Layer 17 of a small transformer language model trained on English Wikipedia (26 layers, counted from 0, width 128).
A neuron adds its activation times its output weights to the MLP's output. To switch it off is to set its activation to zero at one token and run the rest of the model.

Output weights of the MLP neurons that the questions are about. A number n stands for n times 0.0034.
n0: -5 30 -26 9 21 -1 -2 -27 -42 50 -11 41 13 4 -28 -44 -3 -24 -54 -35 -3 -15 17 -7 52 -50 18 -12 -8 11 -24 11 3 -22 2 7 22 -24 27 -29 30 -73 -2 -24 -17 -21 14 -28 14 -15 8 -9 -13 -15 -9 -20 59 29 -30 28 -13 -10 0 14 17 -27 -22 8 -10 -52 16 6 17 -1 0 67 -15 7 4 -3 -2 12 -25 13 38 0 10 23 20 -26 -12 11 -12 7 -36 25 -25 -18 -33 2 -46 16 2 1 24 30 -1 45 17 39 -14 -27 17 3 12 1 -14 -3 8 17 21 23 -12 -25 -24 19 -34 3
n6: -12 -4 -15 52 18 13 9 26 13 -4 -3 24 34 -2 -5 8 -14 -14 -31 11 -1 15 31 43 -20 19 -17 -35 27 24 -22 8 5 32 -10 -6 18 -1 -32 0 7 4 6 13 17 -29 23 -40 17 -96 35 -29 0 -49 38 27 -20 13 18 -14 32 -4 -20 29 7 12 -14 29 2 10 45 5 12 48 5 44 -1 11 25 -14 30 -28 -10 2 -17 42 -24 5 18 0 -15 -45 -13 2 -2 3 -26 48 -19 -12 45 -3 15 29 -5 43 -1 26 9 -6 -27 56 4 -12 -15 65 42 -60 4 16 -75 21 -1 -10 -41 61 -40 -1
n11: 5 -12 -9 36 -15 -7 -15 22 11 6 -33 14 0 7 36 -16 -5 9 13 16 34 20 4 47 -10 -38 7 35 -29 8 15 -11 7 -41 6 -2 23 22 -15 8 10 37 6 4 58 21 39 -43 -15 8 -1 37 28 -1 18 28 -26 30 30 17 -7 -24 23 5 -37 14 0 -63 -35 -14 -25 13 18 40 40 -4 30 8 8 -1 29 30 42 1 -23 1 -60 47 35 28 -58 -37 -2 19 35 19 -19 -25 -35 -2 12 -21 21 12 12 -13 8 -8 12 17 45 3 9 34 -4 -6 -30 -83 -16 -5 -15 -23 -1 -22 25 -21 7 28
n12: 17 7 9 -9 -23 -7 1 -12 -44 -19 42 -27 -16 49 -4 10 -3 -69 -19 -22 -29 27 55 -24 31 -55 -34 9 12 -19 22 -4 -3 1 -4 24 -13 23 10 19 21 12 33 -20 -25 10 26 -20 -17 -37 12 3 1 -10 22 18 -11 -20 6 31 -39 1 8 16 -1 20 -7 12 -3 0 13 -14 -30 -30 -14 12 47 28 35 10 1 -6 -31 -16 46 -22 14 4 -25 21 -18 15 27 19 -18 28 -29 19 0 10 10 -8 -21 4 -1 14 -13 44 -15 -35 -13 -29 -37 10 -26 7 9 24 9 -16 -10 3 -18 20 -26 18 -2 21
n22: 14 -49 9 12 19 15 12 19 7 19 -53 28 -4 -32 19 -36 -20 13 -5 7 -12 -31 -1 33 -23 37 44 -17 -28 -11 -12 1 -10 2 -9 -7 -6 -40 -7 9 17 -4 -53 -9 -4 -6 6 22 -3 -7 22 28 20 36 -9 2 -25 7 21 22 31 -61 38 -11 50 -15 -4 10 -13 -4 -11 -31 -27 -29 10 -4 -54 0 -24 -42 26 -29 -28 10 5 9 -81 -25 -32 -15 46 31 -28 -4 11 4 -9 9 35 -21 -20 -31 -6 10 -45 -15 16 -29 -25 23 -1 -16 19 -13 -55 -16 10 -18 5 11 -5 -18 11 -4 -11 5 2 -35
n64: -26 -23 6 6 0 -17 35 -1 -31 3 -26 -31 -26 14 22 38 -36 14 -1 -7 -48 -31 32 -7 30 50 7 -12 28 -6 10 -11 -54 33 -30 -5 -21 34 -8 12 -14 15 -2 -8 33 -19 15 -43 -13 76 -26 -19 -19 -7 22 -33 -1 2 2 -68 -18 -16 -6 -42 -60 39 -12 28 -7 -14 -21 -28 10 -5 7 15 -43 -36 39 -17 -47 4 -25 28 8 -21 -27 7 -44 -17 14 -9 1 -2 7 -9 -31 -25 -30 47 12 8 -23 11 6 11 4 -9 8 -32 -11 -7 6 -12 -22 -21 1 -8 -16 6 -5 -38 -38 3 9 -32 -30 -33
n84: -41 -35 -6 -52 -5 13 5 -1 -5 27 -19 -4 11 -10 -8 -25 -29 23 20 3 -14 -7 -10 -25 25 -7 36 11 -30 -16 20 -2 -15 29 5 -8 -12 4 -14 -23 4 -19 28 -37 -21 -17 16 -26 -9 -59 15 17 -17 33 -4 -65 -24 49 13 -22 8 -9 16 27 26 11 -3 -22 10 -45 -37 -4 -16 -6 1 30 20 14 -4 35 -76 -32 -25 2 31 -14 -11 55 9 -66 13 4 -16 40 27 -28 30 -5 -4 4 1 2 -18 -29 26 -42 14 -20 11 -14 12 -29 24 -1 -32 14 22 -2 -38 -37 -45 11 -20 32 -10 21 -26 -38
n102: -25 -12 32 15 -25 -42 13 -14 23 -21 19 23 11 -33 -20 -25 -25 10 1 -4 -32 -25 54 9 -17 -7 15 -7 17 28 11 -40 -39 13 7 -27 38 -13 -6 21 15 4 20 -6 33 5 -8 18 4 80 -10 16 7 28 31 10 -33 15 -15 15 -10 1 -31 50 28 33 -13 6 39 -30 5 -25 -1 -13 -4 -37 11 29 -30 11 -11 11 -15 -15 9 1 6 13 -8 22 -5 1 16 -3 -5 18 11 -45 0 16 11 38 -8 8 -6 22 -6 12 29 -2 26 1 17 55 -13 -38 9 12 -2 -23 39 25 6 -30 -40 -5 35 0
n159: 9 22 -12 -8 21 -16 26 22 27 25 6 -35 -22 8 1 2 5 -30 12 25 -12 -34 -15 13 14 5 -2 -18 -9 28 -12 -22 1 -8 19 -9 4 21 -28 -41 33 -9 -21 33 -21 24 -4 -25 35 40 -39 43 -21 -9 -19 -4 -31 2 -19 18 -33 28 2 36 -2 25 -21 7 -47 -38 21 32 0 -6 32 3 8 3 -32 -35 9 -27 36 -36 -8 19 22 -3 19 -34 20 17 9 21 3 25 35 47 -22 29 25 -17 32 -12 -42 -38 7 -11 24 20 -16 -15 -13 -20 -31 -21 -2 -2 17 19 22 -12 -21 3 18 -74 -63 -28
n162: 10 18 20 0 -11 31 23 -23 -20 12 -15 -27 19 -19 10 -4 30 -12 50 -7 -3 -35 32 -29 -3 -31 -18 15 -53 -7 24 38 -17 -9 17 7 -24 1 -24 -34 19 -28 -11 47 -9 -47 34 31 14 -29 -30 28 21 -31 -14 14 18 -12 29 -19 -47 9 -15 52 31 9 19 4 51 -20 -15 12 29 -34 4 21 -24 -60 -12 -12 -15 25 1 -7 19 -16 -29 7 12 44 26 12 -34 -8 22 22 -1 -8 -32 -10 4 -34 4 22 -4 -2 7 5 12 -50 8 -29 25 -12 23 29 18 -10 34 -29 -15 -6 30 2 -4 3 -25 -45
n189: 14 -24 18 -19 -32 -8 17 24 4 -7 34 -16 21 8 -67 -35 -9 25 -42 30 -20 61 31 -21 34 -1 1 37 31 3 -19 -12 4 -31 23 24 -18 -14 -24 15 31 -34 16 -26 -23 43 -19 47 -16 -43 32 7 0 38 5 -49 9 25 -19 -4 -26 -9 3 4 -59 -22 -36 6 -13 -18 15 -18 -4 16 15 -11 11 19 -12 9 -55 -28 5 19 -20 -2 10 13 -25 23 15 -8 -20 3 0 15 7 19 -1 -31 -24 -9 -22 4 -34 -13 -44 -12 5 12 -39 5 42 15 -5 20 -1 28 -16 -2 -11 -19 18 -32 9 -6 -6 -4
n191: 2 1 -18 -6 28 14 15 4 -10 -31 -29 -18 20 -19 2 4 47 -30 -21 11 44 -12 4 -4 -26 -3 -3 3 31 34 27 -16 1 -16 -10 -2 11 49 -13 -18 -10 -29 -29 -15 20 -60 -24 -19 24 89 0 -10 -11 -48 7 18 6 24 20 -22 -24 1 3 12 4 17 15 17 -11 28 22 32 8 21 -30 -31 -4 24 -14 -7 -31 -21 24 -42 0 -30 24 -1 -5 8 -7 -21 -8 -17 -26 -22 16 -22 26 -3 -1 -30 0 -8 -19 5 -1 -42 24 -38 -2 -45 -1 -17 18 -58 3 -4 -6 37 18 -38 -9 45 -3 5 -11 30
n233: -40 14 -6 18 14 42 18 54 59 -11 -14 7 -12 -9 -5 -11 18 44 19 46 22 10 36 7 -2 3 7 23 21 27 -24 18 29 49 -42 -21 -18 -29 -6 24 1 -4 -19 -13 19 -18 5 -60 13 -14 -21 -10 -15 -8 2 22 4 10 -14 80 -40 23 -10 -9 -1 20 32 2 11 -21 -44 -13 -5 0 13 42 -41 -46 -4 -2 -27 30 -2 -1 2 12 4 -39 18 22 -8 6 10 -11 -8 -11 -8 51 -2 -25 -21 -35 -23 1 -1 -7 -54 -39 33 -17 -39 -22 -10 15 -9 12 23 22 16 36 -29 -8 -8 -21 1 -8 14 -45
n235: -40 38 -33 -25 -6 -12 12 -8 83 30 16 -13 -26 19 40 1 -55 -10 -9 7 8 17 14 41 -37 21 -37 -25 -52 7 -1 -16 -47 14 -31 -38 -8 -3 1 61 -13 5 24 -9 57 8 -24 -38 57 12 -32 -44 24 35 13 2 -24 14 -8 -6 26 -12 2 -26 12 -6 -11 8 5 -14 -2 41 -5 12 1 23 -6 43 1 -13 -15 -21 -11 16 18 -11 21 -37 -24 20 2 4 -27 -43 -19 25 14 -8 57 1 18 9 13 9 -15 -3 28 -14 14 -15 4 9 43 -47 -5 9 14 3 -1 -2 -22 15 18 -14 -2 37 20 -33
n249: -21 -12 -37 9 0 -8 25 -1 -13 -30 -4 2 48 12 -20 48 -10 -7 11 52 -1 -44 -16 -2 -32 -15 -15 16 19 7 -51 -24 -46 14 -18 15 -5 -19 -5 9 7 61 -7 -30 -22 6 25 12 -22 1 -62 -9 53 13 3 -55 -33 0 -23 -60 7 48 -50 -30 19 -4 -2 14 -29 -31 44 -28 45 -29 -36 0 10 -40 13 -29 21 -7 -23 4 -14 3 5 -17 -20 -5 17 -9 28 -9 7 1 -8 -8 2 -19 -31 66 8 -10 12 -32 23 -77 39 12 -1 -5 16 -29 -7 3 12 -20 4 8 20 -48 -23 -19 -3 -6 34 54
n250: 21 19 12 10 4 6 22 -36 -15 -8 9 -35 9 16 -5 9 -1 -24 -53 15 -1 14 11 47 29 -45 14 14 5 53 -5 10 2 53 -7 -2 -6 31 -69 -57 18 -6 -45 4 -60 16 -26 14 -26 11 10 -10 -4 3 -16 6 16 37 -17 37 10 -16 -11 -11 35 -7 -50 27 4 -17 -7 15 0 34 32 9 -11 -20 7 24 24 -11 18 -39 18 0 -29 -11 -28 12 -3 -10 -2 5 -9 -2 -23 -22 -15 -17 -1 40 -20 -14 11 2 -26 23 -20 32 -3 -4 -24 -28 0 5 -39 6 -11 19 -8 -41 -5 -6 -29 33 -45 -16

Each question names a token from some text and the token that comes next. It shows the activations a of the neurons there, in the order above. A number n stands for n times 0.18.

Then comes g, the gradient of the next token's log-probability with respect to the MLP's output, scaled to length 1. A neuron's effect is roughly proportional to its activation times (output weights . g). A number n stands for n times 0.0036.

",", then " B"
a: 0 11 1 0 -1 1 -1 -6 -5 0 4 0 0 1 -1 6
g: -40 -17 -18 -27 -1 -13 57 -11 45 31 -12 5 -1 -4 -1 25 24 7 -1 14 -26 2 -7 27 -24 -62 40 -27 11 24 -12 42 -37 13 7 -21 -4 -19 -20 -49 -21 -27 -39 -2 22 -43 14 -8 -5 -3 -22 -13 -14 -17 12 -42 64 28 -41 17 34 16 4 17 -7 -15 -20 1 -52 -27 -22 12 4 -9 7 -9 -6 -1 12 35 10 -10 15 23 11 1 -7 -10 -1 31 -18 10 -4 10 -18 -35 2 -9 -75 -5 2 -12 -8 20 19 4 -35 -3 -56 -22 1 -2 -8 1 26 -1 0 3 -11 -50 20 -62 -48 -10 8 -24 -9 -7
Switching off which neuron hurts the next token most? n250

"or", then " of"
a: 0 0 -4 0 11 0 1 1 3 -5 -1 14 -4 1 0 2
g: -33 3 -17 -10 20 2 15 35 -17 9 -10 -23 8 4 -30 20 -64 -14 -25 -5 19 7 24 -19 -47 13 19 5 20 30 11 68 -31 -30 -28 -25 -56 -30 4 37 -26 10 -9 31 8 -6 5 2 23 -17 -27 -39 -42 34 18 25 14 34 1 -30 4 3 -57 19 31 -7 2 -18 -24 43 -5 25 12 -11 -18 18 -1 38 -6 -26 8 11 19 5 40 -49 26 -45 -18 35 -33 23 -15 -17 12 29 20 1 10 -21 34 -35 21 42 32 -4 10 25 2 17 -9 10 -7 -21 9 5 7 -7 20 -1 -3 -41 -4 39 3 15 -23 23
Switching off which neuron hurts the next token most? n191

"te", then " that"
a: -5 -17 1 2 9 1 1 -3 0 0 -7 2 7 0 8 -2
g: -5 -9 14 -10 2 8 1 -33 44 27 -18 13 15 -34 -31 12 15 -11 8 -4 -15 5 -23 -34 -16 -26 40 -45 0 -15 37 53 2 4 10 -8 82 -4 -22 -24 18 -21 -27 -56 3 -19 -25 30 10 -5 -17 -13 -5 -5 13 6 26 -21 21 -2 -16 27 -28 4 -59 -23 -2 37 -13 13 -34 -1 21 -45 16 15 10 41 -44 8 -4 11 16 8 -45 29 -24 -20 0 -8 -17 -11 -9 -6 2 21 8 18 -14 -10 3 -29 -1 -21 42 40 -16 -16 -52 -15 42 1 -11 -26 27 6 1 18 -25 -6 -23 -36 -17 44 57 -5 -16 -12
Which neuron, switched off, raises the next token's probability most? n249

" during", then " his"
a: 0 -1 -1 0 -22 0 0 1 1 3 0 -1 -49 0 0 0
g: 2 -28 25 16 25 8 6 -68 3 4 -34 14 23 -37 2 3 -26 9 14 38 33 -10 1 -5 29 21 18 8 4 -15 -27 19 33 3 -23 -54 5 53 -29 -7 4 -8 32 1 3 -36 -3 -38 14 -19 3 -34 7 10 -53 -55 -21 -32 -30 -61 17 -24 10 46 22 26 22 -1 4 31 -11 43 25 28 51 -19 2 -3 18 -2 40 7 -13 2 23 14 14 -1 -5 -1 -51 14 -21 -16 -10 13 11 8 -2 -7 -9 1 4 -21 30 29 -21 -28 5 2 -38 25 9 44 18 6 -38 19 -14 -11 15 -42 -8 -38 -22 -17 5 29
Switching off which neuron hurts the next token most? n22

"ook", then "e"
a: 19 3 0 62 -1 0 2 -7 -1 3 -4 -1 0 2 -1 10
g: -5 25 55 13 3 9 -17 11 -73 27 -9 -8 -32 41 24 12 28 -14 -37 -10 6 3 3 19 79 0 9 1 24 -39 -27 30 19 19 41 7 -30 -17 -19 -16 4 -20 -37 11 8 -6 1 -11 -1 19 7 30 -8 -16 41 10 -16 4 -2 19 2 22 25 42 -1 18 -15 -6 -16 22 19 -11 -1 -12 13 26 1 27 1 -17 -11 -17 -2 18 -4 19 -7 -33 -41 11 -5 0 45 10 36 24 -14 -33 27 36 5 -42 5 36 -14 3 77 -44 -2 -16 42 27 3 24 -41 -18 16 49 17 -8 7 22 -7 -28 21 -11 -8 9
Switching off which neuron hurts the next token most? n12

" per", then "form"
a: 0 2 -4 0 2 2 5 0 3 0 -1 17 -18 -13 3 0
g: 24 1 10 -8 19 25 -41 -48 79 4 12 30 37 -51 11 -9 -25 12 11 13 -25 -21 8 23 -2 47 9 -14 12 35 32 -14 -14 -2 -14 -7 5 5 -25 -15 -17 21 24 10 -2 -11 5 35 8 2 21 -7 -28 13 4 -7 29 -12 -73 -16 32 -1 -18 42 45 23 12 13 -6 -16 -14 26 -4 -15 -20 30 -35 -25 7 0 11 -20 6 -4 -13 1 -31 -28 -17 47 -17 3 18 -40 -30 -21 9 1 -22 42 8 -13 7 45 -38 31 12 -15 -20 -26 19 -1 19 1 -7 -9 34 -77 -25 10 16 22 12 9 -11 15 -14 -47
Which neuron, switched off, raises the next token's probability most? n235

"ic", then "ian"
a: 1 2 -2 2 -2 -3 5 -1 0 -2 -1 -2 0 2 92 3
g: -6 4 15 -7 0 19 -17 31 -16 7 20 0 25 26 -21 17 15 24 -68 14 31 -4 17 10 -18 -38 -18 -37 -19 2 48 -38 -9 -1 -46 57 -38 22 -9 -27 -19 -24 15 2 -2 4 6 -35 7 8 -20 3 -24 25 -22 8 8 -7 -14 -6 -17 5 -9 1 6 13 -29 6 20 24 7 3 -11 -85 22 29 -15 20 27 -29 53 18 42 -29 35 -13 -25 30 9 -1 5 8 31 43 -28 6 7 -27 26 19 -9 15 21 17 -5 -45 -21 -10 -5 11 -17 41 27 -18 -9 -10 7 16 24 11 8 17 -47 9 58 53 13 7
Switching off which neuron hurts the next token most? n249

"al", then "ace"
a: 2 0 0 0 0 -1 -1 -3 43 -2 -2 -1 -1 4 3 -1
g: 13 36 66 14 29 -1 41 -14 -43 8 -3 4 -21 23 -7 54 -8 -28 -13 -16 19 -11 -33 0 23 2 22 -51 23 -29 15 3 -24 4 42 -15 30 -5 46 -18 30 12 20 -1 -2 12 29 15 -29 15 -48 -25 2 14 -16 20 8 7 21 11 -13 -5 18 -14 -25 11 -10 19 4 14 30 37 -2 -21 16 -18 3 12 -33 -38 -2 47 8 16 30 11 18 -2 -27 -13 20 -44 12 -14 6 -61 -27 1 -4 -3 -2 40 -11 -19 45 -6 -13 -11 12 -22 34 40 -50 38 -19 -14 11 -14 -27 13 25 -30 -5 36 -31 -29 -12 -42
Switching off which neuron hurts the next token most? n159

"ent", then ","
a: 3 1 7 3 2 -3 -1 -9 -1 -2 2 -2 -19 1 -3 -2
g: 16 28 2 -7 -21 -34 26 -14 27 8 -14 1 -35 -7 -6 -19 -11 -3 46 -16 12 23 -16 -26 42 -22 25 6 -12 35 -9 -3 -5 0 22 42 26 27 -7 20 -28 -52 0 17 -39 -31 10 -56 -27 11 -29 12 30 -26 -4 -13 45 -26 16 13 -24 13 1 -25 20 -4 48 -30 34 12 -13 35 -20 23 -3 32 7 -20 27 8 25 17 2 12 -6 -13 -47 34 39 2 19 -3 8 14 -26 -13 53 -2 0 -10 14 25 1 -12 9 3 -6 -38 -60 12 69 -33 -41 -1 -26 6 24 35 8 -19 -1 -42 23 9 -12 30 1 19
Switching off which neuron hurts the next token most? n102

"oc", then " is"
a: 1 -2 43 -1 -1 -2 -1 -13 3 37 1 0 1 0 2 -1
g: 31 -22 -31 33 -41 -23 -20 13 1 0 -25 -7 25 -4 -10 -46 23 3 2 3 35 18 57 3 33 14 7 -12 9 49 57 13 -19 22 -28 9 -45 35 19 -8 14 -5 0 -1 11 -7 21 -39 -2 -12 20 -4 24 -32 12 -21 18 22 -78 -14 27 -44 1 -5 18 -19 -10 -21 -11 -70 17 -7 33 0 -1 29 -2 -1 -9 4 60 18 18 26 -3 44 -40 -19 -1 4 4 19 -16 22 6 6 -3 -8 -16 11 35 35 45 -11 23 -22 -12 31 -8 -13 -13 -22 15 -29 19 3 -4 -7 -39 41 5 32 -6 25 14 28 0 -19
Switching off which neuron hurts the next token most? n11

" L", then "ip"
a: -4 -1 0 -1 7 7 -3 -5 0 2 -1 -1 -3 4 0 -28
g: 20 -7 -11 -6 -13 -21 -31 -31 19 74 -37 -41 -36 16 9 -20 -11 -9 28 45 -6 -8 11 -43 -8 -24 26 -22 -6 -1 35 -6 -4 24 -16 -14 -21 7 37 4 24 -11 10 36 54 64 -8 -4 23 -3 28 42 -28 -26 24 -45 -34 -22 -27 -9 -28 -23 -30 -32 11 -19 -17 -18 1 -6 -48 3 30 -21 -11 19 -33 2 -38 19 -6 17 45 21 -6 4 -23 -23 20 -44 -6 -11 -24 -10 -31 33 -13 -7 42 12 20 -5 21 -3 33 28 24 35 5 30 -17 21 -12 -20 -15 -3 -22 -13 15 -1 2 -4 -19 22 10 -14 -18 32
Switching off which neuron hurts the next token most? n250

"inn", then "ing"
a: 5 0 5 -2 -1 0 -2 1 2 1 -3 -2 -53 -1 5 -2
g: 37 -40 15 -1 -26 -22 -34 28 2 8 19 -9 15 22 18 0 -29 7 -26 -41 6 -11 27 -14 -12 -38 -13 -26 -34 -34 -17 23 20 -40 -17 -1 -16 12 39 4 -24 39 4 19 2 30 -28 19 4 9 -11 7 25 -22 -82 -21 -15 -34 88 -4 35 29 26 12 30 8 -11 54 38 31 1 21 2 23 -39 19 5 7 6 4 -29 -6 -43 -3 -11 6 11 6 1 32 6 -30 -17 -22 17 -23 23 -5 3 -8 33 14 -16 11 26 0 16 -13 -54 -27 2 15 7 -27 6 -4 -17 -29 2 10 13 19 -34 7 -32 45 -3 -3
Switching off which neuron hurts the next token most? n233

"o", then " M"
a: 0 2 -1 0 -1 -1 1 -2 9 -1 -2 0 1 2 1 1
g: -17 -9 -34 -27 34 -7 16 -29 15 -2 1 33 41 6 16 42 -23 11 4 11 25 13 25 -56 18 45 10 -10 18 46 20 26 17 -31 -57 -5 8 28 3 -16 19 -12 8 -47 6 -17 0 -8 7 23 26 -10 18 -46 25 -14 -21 20 -5 -50 54 -34 49 17 13 -6 -22 -43 27 4 -13 -53 42 15 -12 4 18 12 4 4 22 38 -24 18 7 0 -39 23 -5 33 14 -10 11 -6 -24 -21 2 -7 7 28 -76 -37 33 3 2 -7 26 -15 31 4 -25 8 17 10 3 -7 4 11 -22 1 -5 -12 -28 29 24 29 -8 -7
Which neuron, switched off, raises the next token's probability most? n159

",", then " the"
a: 1 -2 -1 0 -2 3 0 -66 -3 -2 -3 -5 -1 -3 -2 4
g: -5 -23 -4 22 51 -26 16 1 -1 -38 47 12 -30 25 -50 6 42 -16 37 0 -6 23 -35 -31 -62 15 13 8 -46 3 49 18 -13 40 17 6 -8 -26 1 1 -17 -42 -14 -24 -14 52 36 -3 -15 -6 -21 -9 -3 41 -24 15 -19 -18 5 30 -24 1 9 -5 0 -44 -35 0 -19 0 -18 -23 -43 -12 -35 5 11 22 13 19 15 -2 -9 -33 13 3 6 -80 22 8 2 4 30 4 -11 -27 -10 5 5 8 2 34 -12 9 9 27 11 -43 33 -18 16 -19 -44 4 -25 17 0 -20 -9 44 -25 -2 -28 -1 -2 -3 -34 24
Switching off which neuron hurts the next token most? n102

"ct", then "et"
a: 0 -4 24 0 1 1 1 -1 1 0 0 1 -7 -26 0 -3
g: 11 -21 7 -10 -6 20 10 9 11 -1 18 -16 16 38 -4 -19 12 11 -38 1 -8 0 -7 40 -33 -21 10 58 -15 13 -5 -31 -70 27 -28 6 5 7 3 -29 -3 -13 -21 -10 -3 -10 -27 16 51 -23 -51 19 -21 20 -6 11 -24 -24 -11 1 9 1 -6 8 -28 21 -4 -10 -22 2 -29 31 25 -15 31 21 4 -32 -4 -26 -42 40 57 -6 85 -15 31 21 -23 7 23 12 -33 19 -15 17 -8 23 17 -20 18 -8 -1 3 -4 -20 33 13 9 -3 -5 0 -11 -19 5 16 26 -58 -65 19 -31 -31 -47 -2 20 -29 -23 22
Which neuron, switched off, raises the next token's probability most? n235

"it", then "ative"
a: 2 1 10 -4 0 -1 -54 1 0 0 3 10 -4 0 1 -1
g: -1 82 -6 -6 -8 -15 -18 7 7 25 3 1 -28 9 5 7 33 -15 -48 -37 12 13 11 14 10 57 29 -8 -15 -32 -6 14 -7 -7 -28 18 16 17 20 25 -19 -34 15 35 8 7 16 -47 -33 2 -3 9 20 14 35 -13 -6 8 -15 25 42 18 25 23 22 1 -29 -3 9 -25 6 -23 -16 15 26 13 -58 43 -31 -40 -11 -16 -19 11 -3 18 -3 -21 -19 -16 12 49 -58 23 -44 -12 -14 -5 -1 16 23 4 9 -14 -43 -34 -4 -8 -4 21 32 -17 53 -37 -34 -8 63 -15 2 -39 -3 -3 -20 -11 -3 17 22 3
Which neuron, switched off, raises the next token's probability most? n84

"p", then "s"
a: -2 -1 0 0 -1 -5 1 -1 -1 0 -48 -2 -2 -1 -3 1
g: -25 53 -23 27 4 -34 -7 -24 3 -55 11 -3 2 -50 -24 -17 -21 -4 13 36 -40 5 -8 15 46 -36 -64 -8 7 40 27 8 -21 8 -27 9 21 -16 2 -27 8 52 -30 -53 30 -6 16 50 21 13 -30 9 -4 -47 57 19 -16 8 -30 10 -9 -25 -12 21 33 36 28 -36 8 -10 -55 20 10 33 -8 -1 -20 -15 6 -16 12 11 -18 6 21 36 -7 23 -30 9 -3 -34 22 30 -33 -16 -3 1 -11 -12 19 12 14 3 7 -16 13 7 28 -41 0 -5 1 -15 -8 -6 -4 -10 4 -10 -4 5 -26 -2 23 21 20 51
Switching off which neuron hurts the next token most? n189

"ic", then "or"
a: 1 0 3 4 -6 -2 -1 -2 -7 0 0 -1 -2 2 10 -2
g: -21 17 -53 4 -3 40 24 35 -5 -50 -34 7 -10 5 51 15 0 37 -10 37 -45 -14 -29 40 8 22 18 22 -8 23 -42 -15 -15 -2 3 11 4 -36 4 33 29 -14 0 62 5 -6 -12 17 56 -24 -9 -18 8 16 -15 -24 -18 14 4 -59 3 -3 16 -12 -36 6 -36 -52 -35 -27 5 9 26 2 -17 20 6 -2 -26 -22 8 -10 -3 26 21 -4 -36 -11 -11 -20 -37 -7 -4 -6 19 1 -7 20 -15 21 -18 12 -19 -41 11 25 48 12 26 21 -15 19 9 10 5 18 16 -20 10 49 -29 22 31 -48 29 -21 -13 -30
Which neuron, switched off, raises the next token's probability most? n12

" pr", then "act"
a: 2 38 10 3 1 15 -2 -1 1 0 0 2 -3 2 0 -46
g: 24 3 -2 19 30 47 3 -4 59 11 9 25 -4 62 21 -30 18 -11 -15 -28 -4 1 -17 25 -9 0 -9 10 -14 33 -39 18 14 37 -13 27 7 27 -2 -53 15 -17 20 -35 16 19 5 45 18 -3 12 -21 0 -16 -29 -4 -2 2 11 3 -18 -27 8 2 15 42 23 46 34 17 -9 -11 -28 -42 -29 -11 19 14 21 16 35 4 25 14 -3 22 -24 -3 53 -8 -4 -11 -8 -32 0 -20 17 -2 13 7 -26 16 2 9 37 53 -74 -11 15 11 -36 16 13 19 -11 -4 30 5 43 -6 19 -36 4 39 16 18 -23 -64
Switching off which neuron hurts the next token most? n6

" ag", then "ree"
a: 3 1 0 0 0 -1 3 0 -1 22 0 -1 4 1 1 -2
g: 35 39 13 25 1 -5 -19 -12 -59 12 5 -3 26 17 43 -26 6 -7 -4 -34 10 -16 -15 17 -26 33 -36 -29 2 -43 -26 -10 -25 -52 23 -58 12 -13 -50 43 -15 -24 -2 -4 13 -10 50 -44 19 13 9 15 44 -17 36 6 41 32 -15 -11 20 -36 -42 -5 -5 -9 31 -46 43 -31 -4 -12 -17 -30 2 -9 -11 -39 12 -31 -12 -30 7 -6 -3 -17 -14 33 35 -6 -34 -1 -26 20 11 -34 -25 -20 23 3 -17 -46 38 28 19 -3 -12 10 -29 7 -9 -21 6 -10 -24 -18 21 -4 -6 -8 13 20 2 21 -18 8 5 -7
Switching off which neuron hurts the next token most? n162

" l", then "ot"
a: -6 -3 3 3 -7 1 1 -3 2 -1 -2 -5 0 0 0 -7
g: -1 -11 28 7 -27 -51 -17 3 13 -42 -29 -31 12 -23 -18 66 3 20 -47 6 -14 -8 12 -30 -7 21 -34 30 -5 3 11 0 -2 14 -40 -22 -20 9 -32 2 12 2 21 -41 -22 38 2 15 -44 20 -13 21 -49 4 6 18 -21 18 6 10 -9 7 26 0 -35 17 -47 -23 15 -9 10 17 20 9 -29 24 11 -23 -41 -20 14 6 26 -9 -3 22 -69 21 -40 -13 43 49 -21 5 19 25 47 -11 38 7 -4 3 4 -18 5 -30 -61 15 25 -3 -4 14 -12 -16 -23 -13 -8 4 9 23 -5 -13 -13 -35 48 28 16 -27
Switching off which neuron hurts the next token most? n0

"an", then "eng"
a: -3 10 1 0 1 0 1 -1 10 0 -6 0 1 0 -1 0
g: -9 8 -36 -17 -22 43 -11 14 -46 -35 0 -21 9 -8 9 7 -28 -15 -42 -16 -21 -23 8 -49 18 18 17 -2 25 -25 -9 -20 -10 -51 11 -39 4 -27 9 -10 9 7 61 -24 25 20 -24 7 35 -1 10 -7 40 28 -10 25 -32 18 -3 16 44 -22 57 -14 -25 -47 7 7 4 -17 10 -7 -6 -38 -10 -8 -33 -10 11 54 23 11 -15 22 -10 13 8 19 -56 -42 -14 26 9 10 20 -28 2 0 -26 5 36 49 6 -15 -22 64 18 10 32 -22 -39 -11 -16 13 44 -3 -14 14 20 8 -15 29 9 -1 9 20 -8 6
Which neuron, switched off, raises the next token's probability most? n159

"m", then "on"
a: -2 3 3 0 7 -2 0 -1 -1 2 3 -1 0 -1 4 -5
g: 8 -18 -34 33 -1 24 15 57 -27 9 10 -9 34 -52 8 7 11 -42 12 -11 -10 10 33 -21 13 45 -26 10 5 14 -42 26 32 8 13 5 -8 4 4 34 -11 59 -30 -1 -11 -6 -13 -5 26 3 10 21 -20 -20 -2 1 22 15 1 -62 34 12 -70 14 27 17 4 29 -18 1 3 10 -10 -30 -14 -14 -2 16 -14 -7 -30 -4 -24 -46 4 8 37 -27 -19 15 8 19 22 -5 22 -14 4 -1 20 4 47 15 -31 3 58 19 52 -1 -50 26 9 -22 -13 -34 46 0 15 23 -12 22 -12 -44 -21 -33 -31 11 -8 -7
Switching off which neuron hurts the next token most? n249

"ind", then "f"
a: 74 1 -53 0 0 1 -3 -2 0 0 17 0 3 -4 3 0
g: -19 13 36 50 10 47 32 3 -11 -8 -4 22 59 7 -9 6 6 -17 25 4 -12 7 32 10 -14 29 -15 17 -24 55 -21 -28 -18 -13 -26 16 30 -14 39 8 39 -25 -29 -4 -28 15 -19 24 7 1 -11 -46 -17 39 3 -17 24 -37 15 -2 7 9 -3 54 -21 -15 -23 30 33 -72 -13 2 13 23 -1 -7 -36 20 -57 -49 33 56 22 -11 11 4 -2 4 -25 8 -23 4 -5 -30 -44 -10 33 -3 -2 9 -39 -2 2 -24 8 -9 46 5 -8 8 22 26 32 -7 1 8 -39 -35 21 -9 2 0 -8 -15 -6 4 2 23
Switching off which neuron hurts the next token most? n0